Layer 2 of a small transformer language model trained on English Wikipedia (8 layers, counted from 0, width 128). Numbers have three digits each and are written without spaces.
Take only the direct path to the model's output, skipping the later layers: a vector added to the residual stream pushes a token's score in proportion to its dot product with that token's output vector.

Output vectors of the tokens that the questions are about. A number n stands for (n - 500) times 0.0019.
" State": 644452595497488468587379564404589405562541603431622330564325548543441357375342300771611547480631666370448512524476303372462647407274568538632420360582388471642508451550537610477402518497686572469492578618487506384549546486342801509314284496584553505563590474536551277640460551545406546475458578511411627541559530275365491645640372568196484630338652568415478433500533524520613594349473
" year": 571668542436633312445503400458237504409504566591687433604398500645433574568331516487594695537662672566634387701517578417786707466635651594691585241658515370574592279496594602657382569706566556620340427383713436420563547605362547286267133725434496484558375494522503253533561645282458472549462467593376376531886470704425392434573472610466442466562370483599565545650485599537613461386209
"ology": 723784787254381559466412542537532474505743665257759290322433530536406689500424260543565522557504350563336633703334441335431547658567757517772505383276229468581580349341715591604670496631425500685436633496545535385594339418531553582509475474465310578551458689425735078530495834394573329600529291339377723319388604528487380380516377613447268603844724528599465392621272655579594520657345
"ult": 725519405481650648568445480263593715536508622666582614378341356682671592427378437791703574509481475378573077479290558331428475513623523665496377543423679492500636525534627454572558525527406289735497666381620392541439444581375238760480379317312477431500328564754519646564275617560616500781814441527458405668500269691495542329433448600430492401635457437483662555358339530686690543426412
"st": 424360307641537640462558656618522363449588443324468431500527512591561714704597665515552570619802545623469473481500552524490447414561527459539334225444469507639546535356446545468374432632617701655580633410367469690398589646559562373511246471452528636655286397560429332675548545469500504704195267244515402542640450398502568625465511475654383401622262379545535504372366623645560650552620
" school": 694538552397573456417551532467347486385547471507649450533414504506563477466199372619488647605525666466749567736671602457510621635369550568663375472732440433324613376370614589519681553730649683803555647393385425432514628468561428472542171547496383601630435535463566344555553651243560465621600486535527541572288609349414479358611407630197346630331417201578385555518441624508636423443299
"ine": 296464488529583554697553575506560485330729700356497635432195435500453416287426236369583545431756564457484555428391661294541387555705401585479327612704474546413613611460547578688503363775575580464564362479515371492656446249590479559375151772693647516404555534496432609665305463508710468533681376360613500429434562477534583302554651550672417329589590331412274474525608343556564503797384
"\n\n": 584446336486629572546567611295492688278624343660542726475456622475407640515312474380365440534410459523261559613538305493370413322550636357578403469399521417550500487596529124609584529616557428492482507564703580404603617442310477369415219603452417616356786505621537471669564380566345491549449393567587666581476721522453541461541201359764543534577676561417517574597612634507493428384617
"le": 638429377329507515691333649419589519423660601339722621350592436660500512438500373708390618341613655493545220424344314423702392470652561548428520574540533450519536577645399511721484430430552693400503451404225584566359269627470488507617453818747599582318270419245479504575433511338574717452537299532612387414692650558516749642681427435537560478573311452660338409395340525559477624290504
"orn": 545432483577580629591428528304355563569512839387623620520242222461627462627354377535689720427620588507582666572615441659449381465832571710467350618482519589508514439342814442698725548496600665606591638530415395496554618483685335457496486505735492690472380669752431486473580437405461101710548290407581631678392506537519366701393480532216672473461709351492480574595481380663588584273416
"ry": 444530457592455400547655683569481535556551433265808387473533312531401609262486517410397531431348384711321390571404369198543299519750577538464537638531424556310509574276514500616640376492602904353520673623368669553549673444461491645451437527536615658527557529504464318310518461355384443696530223432471283543645589597502353684756649424317634606576457291412612692752470419607532312376596
"v": 436528511580503500511370520448414412517398368390548432609649199435688605493167287557469604714615563481586353332387460555557409580542570461500538341643350483517512518596447303416417420506572677293578407438520552429452380608471309487503440263515577503420339431407404370653559565446356512626306314387380417611471570459536297619350405356598593662652490525605451443500528317580384291458469
"at": 629512571667620687686591436484474233728429681411426474494640544491428438540604352514418372451334592467430528452545379513471486547417489620405608454334415549366724535528465601806497469647422337590478561629457411553444304461622687509607241440504547481478338563500432522592558590447595559611627357422459464226387497336578600401280437559577601478521718624693583632473438552558575408379473
"ight": 419459583581504331565549644417352528309516397306413670651328355804431411569564365461642469430508647496655565458373548419489547625472378558438367339553577605448571514623489333682593481805484460394694578440451442467653448353472517519174491495536546203477392678572602541258375429354777519364331620644619558239712734377514615568500541561803440431735508500690629722523455301705604328641369
"ween": 625575495381605192578393231416413525423416538582700588420532500631638522270418384642624575362439464659441529576549382566465644350705475212612430528459288526772852304321776397821559422662727349410564579368346508352476704532304233639430529662524525546495377575381641358360268508318459444710564361645554555584582371648475500470669565705304318773518433397451752642510392464722568275363344
"ently": 656729485434324518471570516583450281449527739350508531626623295536470194352526333681685460540352234745456626553490386386582548478573553241516749259603356253650768408278855509632531547615464545519659454402134275338691411544424505592272346500546605504651495708719472604675243580612495099632824534523764562540517500440457522415464717409304473383843282265160518537496624449708590368292681
"a": 487434350453564555566558580508596411784545458359451400679557460548540541500709276500416405694453439335531729469302376569238370356593378450421533574409540594442519563614486541468442490446468504538384596521607622619309412427570577621490540533631671666382284457453536463637486415289751496497497446574613497347413382589550555506551500364532613682510728510463475437350558512530590588535598
"ious": 505629665388331424572660370611602329288702686409625474637617621500658448127337289462835373624363341612490298500491299366335703536444410565524500447574393162540516381560464444792458621626500624656399558685509517578696578534373500702362510315490310448612219638400315367256078749198712372669751500668618335504509604486524419436354790415211478466567386410594435546595323688612607353544345
"ced": 340496545379214425450667536646347353613615643590685244440569337730629318581399216590617714489419373587270428456259568491723628403291786306563404379390666434551649463513442545462440541523509706397601452347594175514585505721441046791428384580332554496532159658678452484535044678285414556635455596393416684463616648419411682713298609636441254670584386372490808420675570439549486148346534
" place": 496729505220594345482297610335281279462520492403440671405446556559528421576670364684322488408484474508598620741460533508568579297529405444639607491671564337749633312548559601513522570269521417786497624477471641632532708590414405224333533505313452700647397497463589276316519651250689366448446605457364400426504497504296373634728660642476417476815369232583739581666567613530674257512439
"ional": 533469418518540348734577431477426630462709425569568295654478495567432500495575292475662569642319030548637337386380487117436840217289675450517549654732455343877656479419534441633585496366579495545638645611562404249644587475338546854519190451389482426683812646320321440500164828546439280587577755637570544402323379703475729234366596519227392288420556455540482744758393372589528487417396
"ren": 508579394469515529666427385497331396397516540413537551444610298665655594504357504334733714349590300542291531295569769277405423617845725429507471614575512512577447396578637500471615490627448626363564568534332362624694836430548105648446642631336496739319559632386486421531311671448272408335561266462376590360601538400563570707690479663333282496366611209299429710560511572542633445354406
"un": 552425465397421383712329522423457382438567558494512537698347394437648609474592452629446626492453507449535472517647440771325637575444516522433313584554469614552615563451506416312709456680430396623554467597500591682377328354538395404540719299569653500496377529395565656582608462237528604419738359494667403541543648599531614434563579484620439361417497534360368533516476446641622435695476
"ital": 574580695193157508526576388571487287438540536698636682379356278554598341575556393623594336494618517432399449320474403559445301389575421591703441305436465389410669533348442678401335432472569518776548663443615619429820313372464518551399352519358445456645264684532523383458264684482368485472906405503315517524582655479485484255572666401264431547487352461225607758410327721687476452655577
"ks": 398531792553428411378579496395543558585716621794591505600586257782568447530323487754680586527723363382527387403406684390451580540340677231553487537456172555744634552222332329508471473747529402687518695255160369345504564464504564735526429408666451507221483556505558312409416376374354490508482677274553500417516713379442689598519397585302492625635653193629500708627627382614559377599487
"ld": 420539652353563467633625245497448443441752521620679576615708397715694443492481426585349698664572353681598329683413511512358378576358643432579436630543448504496578522741592592587297348681537509614707581581267352466449527932536415373368486757514512466595462463523514600492302464438375302560563593602338748419678368221505547589244735533439492619579228430587536628615290778651694402403422
"gr": 417497452314423493456636589599302357176496533572607364706354336602763845432415340684616573609693438621388650477390673407466571559466578263409496734549396433664509477368427388436551473442555319476525586378459370397393383624303331507366508479057507673449339481187562474661624555336456531514448320525453500456675610504478543560451523481489315650456631492492583568430451486663511676602398
"ept": 500669600483337451348504311354465391322461483680591475496463315714711458509605231775670470479407685599614568588183640389189486567480708581580249519550517487707818445483520598646747465672461471407419709459518568297546529424483304937554754779361453262429195607485533667521426582472529374773662364335388576522411411617476550319504567469370307538768167365593534480676413714725465512276565
" /": 604535533384500310415380474463516571476578656397537476256634562521464673594543633511446259457467252327658437738485482381299547212524477460590567530512421383510407418589448463431606495547578379311592513658628543588389590530345481474465349721292560557331581465573528343552492487533341525603385615453728438527589378468451464669442521610537295375518490652518457457726607558596370325239338
"an": 564768530551642408598489566236525472567524587469370624725634369519379485479596371459507493353601632320444651220552291551294511522560282564465598504303301571521537581534519503338612480469455523674480289345461432461456443281582447635662548508429547549312525397421556600566430562335587588459545258524552563479349563572546557597500621394397458668440778430345347484357282628577409564415548

Each question shows what one neuron of this layer's MLP adds at an activation of 1. A number n stands for (n - 500) times 0.00073.

n159: 647666530447495570421412421551416598534634534514700653652408517576436401532283503550519561541471424331446506549552482636498580584389624518550416535581444401514478524484539489561438467439450454677472395590627536392510576430455425561457452597434392617454434571559514458522426623553475584492443583604466481293405443636240414337413396552420568597472471406462654464467598558452529427579515
Which of these tokens does it push down most? "st"

n217: 480403544476509468428478687669576575537491443472620562438278693515439610459390429518506392482478485494616555603464635603417444545318567654482542351448141420446481443546491418604337481448512452599607406680392337380445554503524603486308427413644612478602456467563454437438568641460544659488477500406576587473383592398564383536605465615527358411506500712415405429627337675470679614554391
Which three tokens does it push up most, strongest first? "ology", " State", " school"

n315: 399509398470462561542637528422635419441451626500423593513301396327518569526523380570442541616610399468374627536346358390500458364476398495450462475354392277497506471461411466378409303469562497515378407437399393407386341431379649275369467434505618523593558513468581614535550476551463603593471397466426498562601528483684587464376489458379559359495456424626532328500526466430352555512451
Which of these tokens does it push up most? "gr"

n193: 569671397454295589397488439570488614610551427275623521444646610458415506384681614494561605586343497493539497629535457487486389547586338497615417413586523478463527429287602596750503391487403500455444469526736503419375470441485379521627233207515465673298552409437545428541545509519439522558497668382423511410506412367558457515625326583528574721297644445494533476472539468245359587472560
Which of these tokens does it push up most? "ology"

n237: 465544490479598492420532468445412545446594647680472577530666409532515505607454545390515357698318446403523503475445503643616285385431408482430515490489484612511408457602598481503361531497578609522648638580517515487473400416626634542446485475543597547542602554349560470489615431419467569538351457598402462443410529445596562591384500541581423534560593485438486571299670696491500358483382
Which of these tokens does it push down most? "ept"

n215: 620495526688500355460534693535441565356474368661523527441652489385578495518448587446435465399378449453568696465487490448495348542366524531305549488367367463506539438516503576570582401535524562485531636563590463457346556446590645478454475500435582431555481642627506583726487595489759399492505524560483419472480522572633645426453343522513455513439455634505360478513598366401583622519471
Which of these tokens does it push down most? " place"

n71: 538404347451508581420511559475527434611422388482360492211367438427536398458608540617593407384592336549497528484636349407553411617332376407639530455358652427409604689697541578437569522515355503657497676500326607506427576476677483364500430489569431594578503655602481495593594492367544350459483634524524443537481553512768526623476514618356422452558593561517488532492462547424600334397480
Which of these tokens does it push down most? "gr"

n184: 482673492585393635396683514604564505545508453467460560604488343381537349433335583497490539606506511435540572597520565580469494539579564530625570352601500458435432663474506411629653554509688466516599411439418474617584615557492386497620372578503377573433464433563497545643560546403567365211356561497534523380508466523487538549474454535514291728630376575514640583303463625549629479532570
Which of these tokens does it push up most? " school"

n80: 425436563479723494545530530519559431456433453428455525560577430541349440390470376343588370620512633500489484492485301448553602497531427714394533508597639754663330456283541435356452297577542596634555520513459712601659592677392506371443721303642474629515607465572481605547536563518688515536506644533560437531550597534473442505470419381616500494417442517560393557554550539587596525513520
Which of these tokens does it push down most? "ced"

n154: 495617464426417484451516322575348530426469701552481540564447402658559447388241524500539490398541497497503454425534321486567404508494554500524561396563497454473593344411577495617693394633642380590589385526484516407380503497315424596677645541331432598362555862428586460503681475561391522401432472541471444542347531479487385426532397618579452528420441538555547534514503324687623599528525
Which of these tokens does it push down most? "a"

n238: 584553514526377423514616506550571676674389491487497578489575611422418460670518552494479662351415544590565534487651614444568503390486457749562431490391529309557642313567549477720456451450535516615449478375419532258540569535539529508472519511508703488449484281617500500411555444520687527409563516503500531522549693545496582492583341425668417573272557508372524468508584381528406576635634
Which of these tokens does it push up most? "\n\n"

n306: 399506535631555643410371506467371410600550325584609703381369555500449588466509472458467412631595485441276548475604393709565625526483482625525558489595439614328534563727586534450463348421464508497360471560595442436593531611543559670376578549543364497453492294511445534484533549488529482403452500543293497596396549584491551494450583419745442544734517656249355594529416470474554578603571
Which of these tokens does it push up most? "\n\n"

n48: 583331639486500601505446516256515513447484655476402442585604575589541468549486594533387343610461576805485532530500406461595547608557484419500490429465486579582585466383524546598458437385664364427487440409412527519465520520597516505333570485453492323423566311379506318592614552519431423588600461447430430419525589579553490413417636459449472450444596282443531602369399554512565563416356
Which of these tokens does it push down most? "ced"

n234: 727571467415514484447491431575489461484558420416509552523525432534567495348397379456576479498638493474493508518471550465493535526488507469488529333546397628574379517428566466534359448634460532489505502522385304502723523470448532438576570327382444492369335488421394516318475327527334500390470422447498458529567356515482469448477551549544491514473486465393465439617544515353612436413408
Which of these tokens does it push down most? "a"

n210: 596449528608426392507563466494461421608544661635591622529640463643627587442432436471495379440530497638532472512440591454450411436556456597585485545455478500483459301516681485464495461407468525520426389469429512391600462578281364615467639437450440478578500534424472401595511403385415458324430490441532422564313263434548578490561492420370466428531450477355587461610579617529366601418596
Which of these tokens does it push down most? "ight"

n312: 633486384540500452508492436542467474632453484417513541451439554525574508545511544430657649450721562433458616521398406460475483443527467306646397412647225322387433348604254471397577506607480557533495465457482433357528517497285423407573526540682439474495353454607353336497341422576526516576384538540582552575609543561404589536533569465407384668465385489422448387398568438585467412456503
Which of these tokens does it push down most? "at"

n167: 500610543441529558510417660455422443587411790564542576401452406563355523474576463403400398366528434523526441428614497565411388511534639524638477483366531544443592443564330493414562369475675477561554637415433500450470523518595693446569561479535454489440550549589429531386624484425429475572471463416594576497562538540446522533548534618329569409418337471481440503415621370712623364415180
Which of these tokens does it push up most? "orn"

n133: 478320574568480458511497617494551514641442500647363530365476462529569686522497417383527515309571271549423516451390469551487408414537301687521481492535422626476573422571567469486506630476281549527511438463467594677249457370444529369438565550654523336690465434469610415506385339319469547568464577437565419483484599515570440468278506568526454432564319633421431346441527579627389467645575
Which of these tokens does it push up most? "un"

n239: 364717604487483445333375590440548622400451454383422368581452606637574455379363454474437397572367468573571417411463433405495666509575359318736441448413550483455491581518584413486476359529579443581415567571519484535627603535595523589660465716537463584329416730469334440445410478544475432562747490453460544531383479443330490473634299453408511599374440456363407572531443520367560467618385
Which of these tokens does it push up most? "ious"

n218: 552435572441433437458318351391539507409604440469541446466418520487603537404524367582635438539646524633553365495495531413545519376587555503595495613558389516644445463460582590448557332588653562547644622495621408463524577385620555606262444477423416569456483628450375498461495332406460565535578519514485635541438444539448517519640641590273556531562684475533664431556443476532516436516437
Which two tokens does it push up most, strongest first? "ween", "ional"

n232: 600568517552472445423625474610588552802471552388497522575361568523399586461557640552487482371382494515574383462405637539678420673430575449517438631520565393585458688632494498426450399362588530586571547539484471594462705377472316716553371456560420551523624486487441370515497562368550412526519581476697687461419452406365609449452403375497419644547525387590413519359481532412607611634497
Which of these tokens does it push down most? " year"

n190: 557542554552545483530383538722527508438457474568441495524327584433351613575527570283503482439470356497536599478261581490402542466461462556594626600407530392454418554553515514261551528594565576578509534534549422320485448371627613644486487497526569570598322414555688530543359618429403350512307587443615317300314559709456373588554617607411470602563453472410452451542522482363500413526367
Which two tokens does it push up most, strongest first? "ology", "ional"

n316: 559462398432640510460486627374471522500500536448467476527385576439438563447492616389529493362519648593614542473360465509488481513409396716572585560547505640552505549569573502575686341479489461607618424590404534731592333459642456608358488613407622391484603509578605554564563500495568511404405493530602458655621445503544486490488450462425454334722448550614581488574404331552511419488526
Which of these tokens does it push up most? "ight"

n314: 651558401426456503320527422474668480425481583582441607498396477484469401633481395484730516428374495404472555432423497586517470442573508505529376532390442314618599606473369579618387483244473515565419448690342540399519388438458444467367473497265500522534554519560541540531465445549462597377317532511495565586460601542532526557373554539434428626546457462669528445380568541535514593507561
Which of these tokens does it push up most? "ital"

n42: 338429451492488549619308596549514522597420414670328456331683471377426456571611538452383528479585416506585436419527483482573561403523541659421597457568451497290697712624545524564485459355367486334532641622464390424563703342497604589416364412609663540468500401556661539605572402430566465582678357503475698462500599481734516442436429551459472351440624523532401575306525527409467553349473
Which of these tokens does it push up most? "at"

n13: 587552515521613368636582434347634483447565698576463411589450452578636478326518638449514492447613494359579487589444405415595555573670619451428356655580598338663365333560533522465433541515521430445503494413254401442527469544486405626410555577356343534544337585435297548459455604503449475375262570500533438546447541622288577569558517438470622652584418571384565395648334431670544660572586
Which of these tokens does it push down most? "at"

n240: 393524447561469415514508359612555672412590724472418572479652525641443682505459524471542517557532460455641561524526500565554453433519670386579590466446295483593386453266611444503562567491686449585489643539554366419497563423572452631472492549365540482441385473384478438679500597517361572523527650688402415458548419408500513574327170510384465455505557508459615638503538549372382449558452
Which of these tokens does it push up most? "ks"

n310: 614459414548616677355505494590380318529447528305598500540533521372500408505541434500616463548506497348602539479570503500515456494621337591435374348579584614390533517362372567472407464506592460561633396539476681440463453355527494590440313636575562648573412557510580551388403569656565510543678433564623607373591649550474350542516522566497624500492374538527582405541436554367662572671559
Which of these tokens does it push down most? "ks"

n146: 414627579432531422383589421514413411576471477448412746532404545719366401530562436524531477586505410574478494574641573469379688559556565398635432579513454439582475524529581694526565648513505382463585679445544544681413511454548445507457388528514617541438531488502523493539532645487538578575475586608466509345594476473460491510529497547417385620538451632462462536347468413425335379644534
Which of these tokens does it push up most? " place"

n261: 497500450449541424497609551485432481624480503331552484476491506600624437392596605511508522429393506649331500465483289476567544528445545412517671482602491500393366450397494562570366569471434532374414596415362581506432512339426339436302603410477615473508583571523656500235531610336514553451618341451314515434311430568350553529584470441579505586657444370549705416467415440413444436639635
Which of these tokens does it push up most? "ry"

n174: 645508616592611573521582382479443671622446610498492470644531430475608427427475443519295535581656470560570654459416704539539550521374635566614367409519464636594324389407598482545478457464599404530590534579503608580557511369405360594579515461386301472489597610471400446494396574428464587619662502506495580540487483472266400465331459456573492328510482490579517372555375558586458533445446
Which of these tokens does it push down most? "le"

n189: 363584602633434480346497510589388577478490403460474576453507525384580390555549446473485671460611572393343489614638572389312396590696392283504456423328712551582276382534818569673413457572559256519304569432579453528493514321503487665424557497506524359413630367543317490705493788645594531403391420538516248526659634415741606622443581622611563553457350374490496412516564486382643497467517
Which of these tokens does it push up most? "ren"

n303: 492472384561607489517604560575571399514512358454414497580450510512650594409494494482581430663552326544540497419349483405449546485457571428689348386604534500416406493596435427535466557603461503428675480519659646434539494555512444517260702625321533714382497560473577570430229540403531462367489411249503460431438601360545399588525634393497464485682332290566522420625422701503546397466453
Which of these tokens does it push up most? "ious"

n152: 579612600544529425569510576497640513513623597439404500505525593560469432510483517410616472432436612474608532543452442541539506364484527529461475419465319415548526355404348394426603809486561432450598364581637445533557701422405376424500470591386387630559401510529204510520626497533521489583425448455485568402337345387697498563492663451629500373584398572398410440508482582610502576396427
Which of these tokens does it push down most? "ks"

n54: 604604605474433422549446723649527607470535597518563421515415447477574319425587569500639523237663559647373402649633409497470467484384413320563521586350540503527527398437546511407396354576507363636551519527589386159311572567519438524408651569613519381510438388197616518330444667460481489517590405577587377377543620360579515494461438294516503430266319348632588491510650401539376561529387
Which of these tokens does it push up most? "ween"

n121: 484436638558577576492542405407450471603508429544271476481393466388446532524389515534466423548593471539732558465528519524410322441604435384459624557281436429402548685468526525500573436399595394489439401523420553416409625503346568444481529568464559565652625199390549364512443475674389329404562361482513482456313537497702467416431457631373394442508457402508300355613519511453308543515492
Which of these tokens does it push down most? "ced"

n14: 404434343553458567564470554564399556613410489515490482495427590586584490379472506473549474489547459430337394414575458448361266503279431571110418546538445541469376600576594537650503520612418693423526477471377498606559348625409556407487493559517564539476539548590407470429454575412549643544457515337646483518581490449427526371547497476497342503632579520443405418518672443673514439455545
Which of these tokens does it push up most? "ine"

n37: 272370531347397445481495526612521613310514528547486495638422432463435577366529500382510555477643422527516543302514552548497711506561329358497338503323438411596365533555549404548353396593474562375640525570452423488299527473536563382450577437424551342599570333389522331518520602346429548488535342670569539394626497491448638511476489397426511584539570484414536290444505532322525503561426
Which of these tokens does it push up most? "gr"

n7: 429420427465435471423526441533603358625633458548454383342445479475508691532488426523693354514449339439413330463400460615515366508303414533403531525464549562345523539644478584327583319392466518536639363525516495534531585438603569471527645594467467392541571669545388516479494368608511627480299383506490580682660423590627560492513463550464658590447508508611488630489379393482466442562386
Which of these tokens does it push down most? "ently"

n275: 436513560456503369711426379487614383497632472497423606437436520410465557568592454438565685426513556442345536567525808497405494488186598512467446410389544509503617478584485654555465520390352581552506479601587540444562581497410442402464477577390521526301427636397386666671413581406491649462394506503537558500578543620533284275385515411702598379548593465692263454611483416443375535541537
Which of these tokens does it push up most? "ine"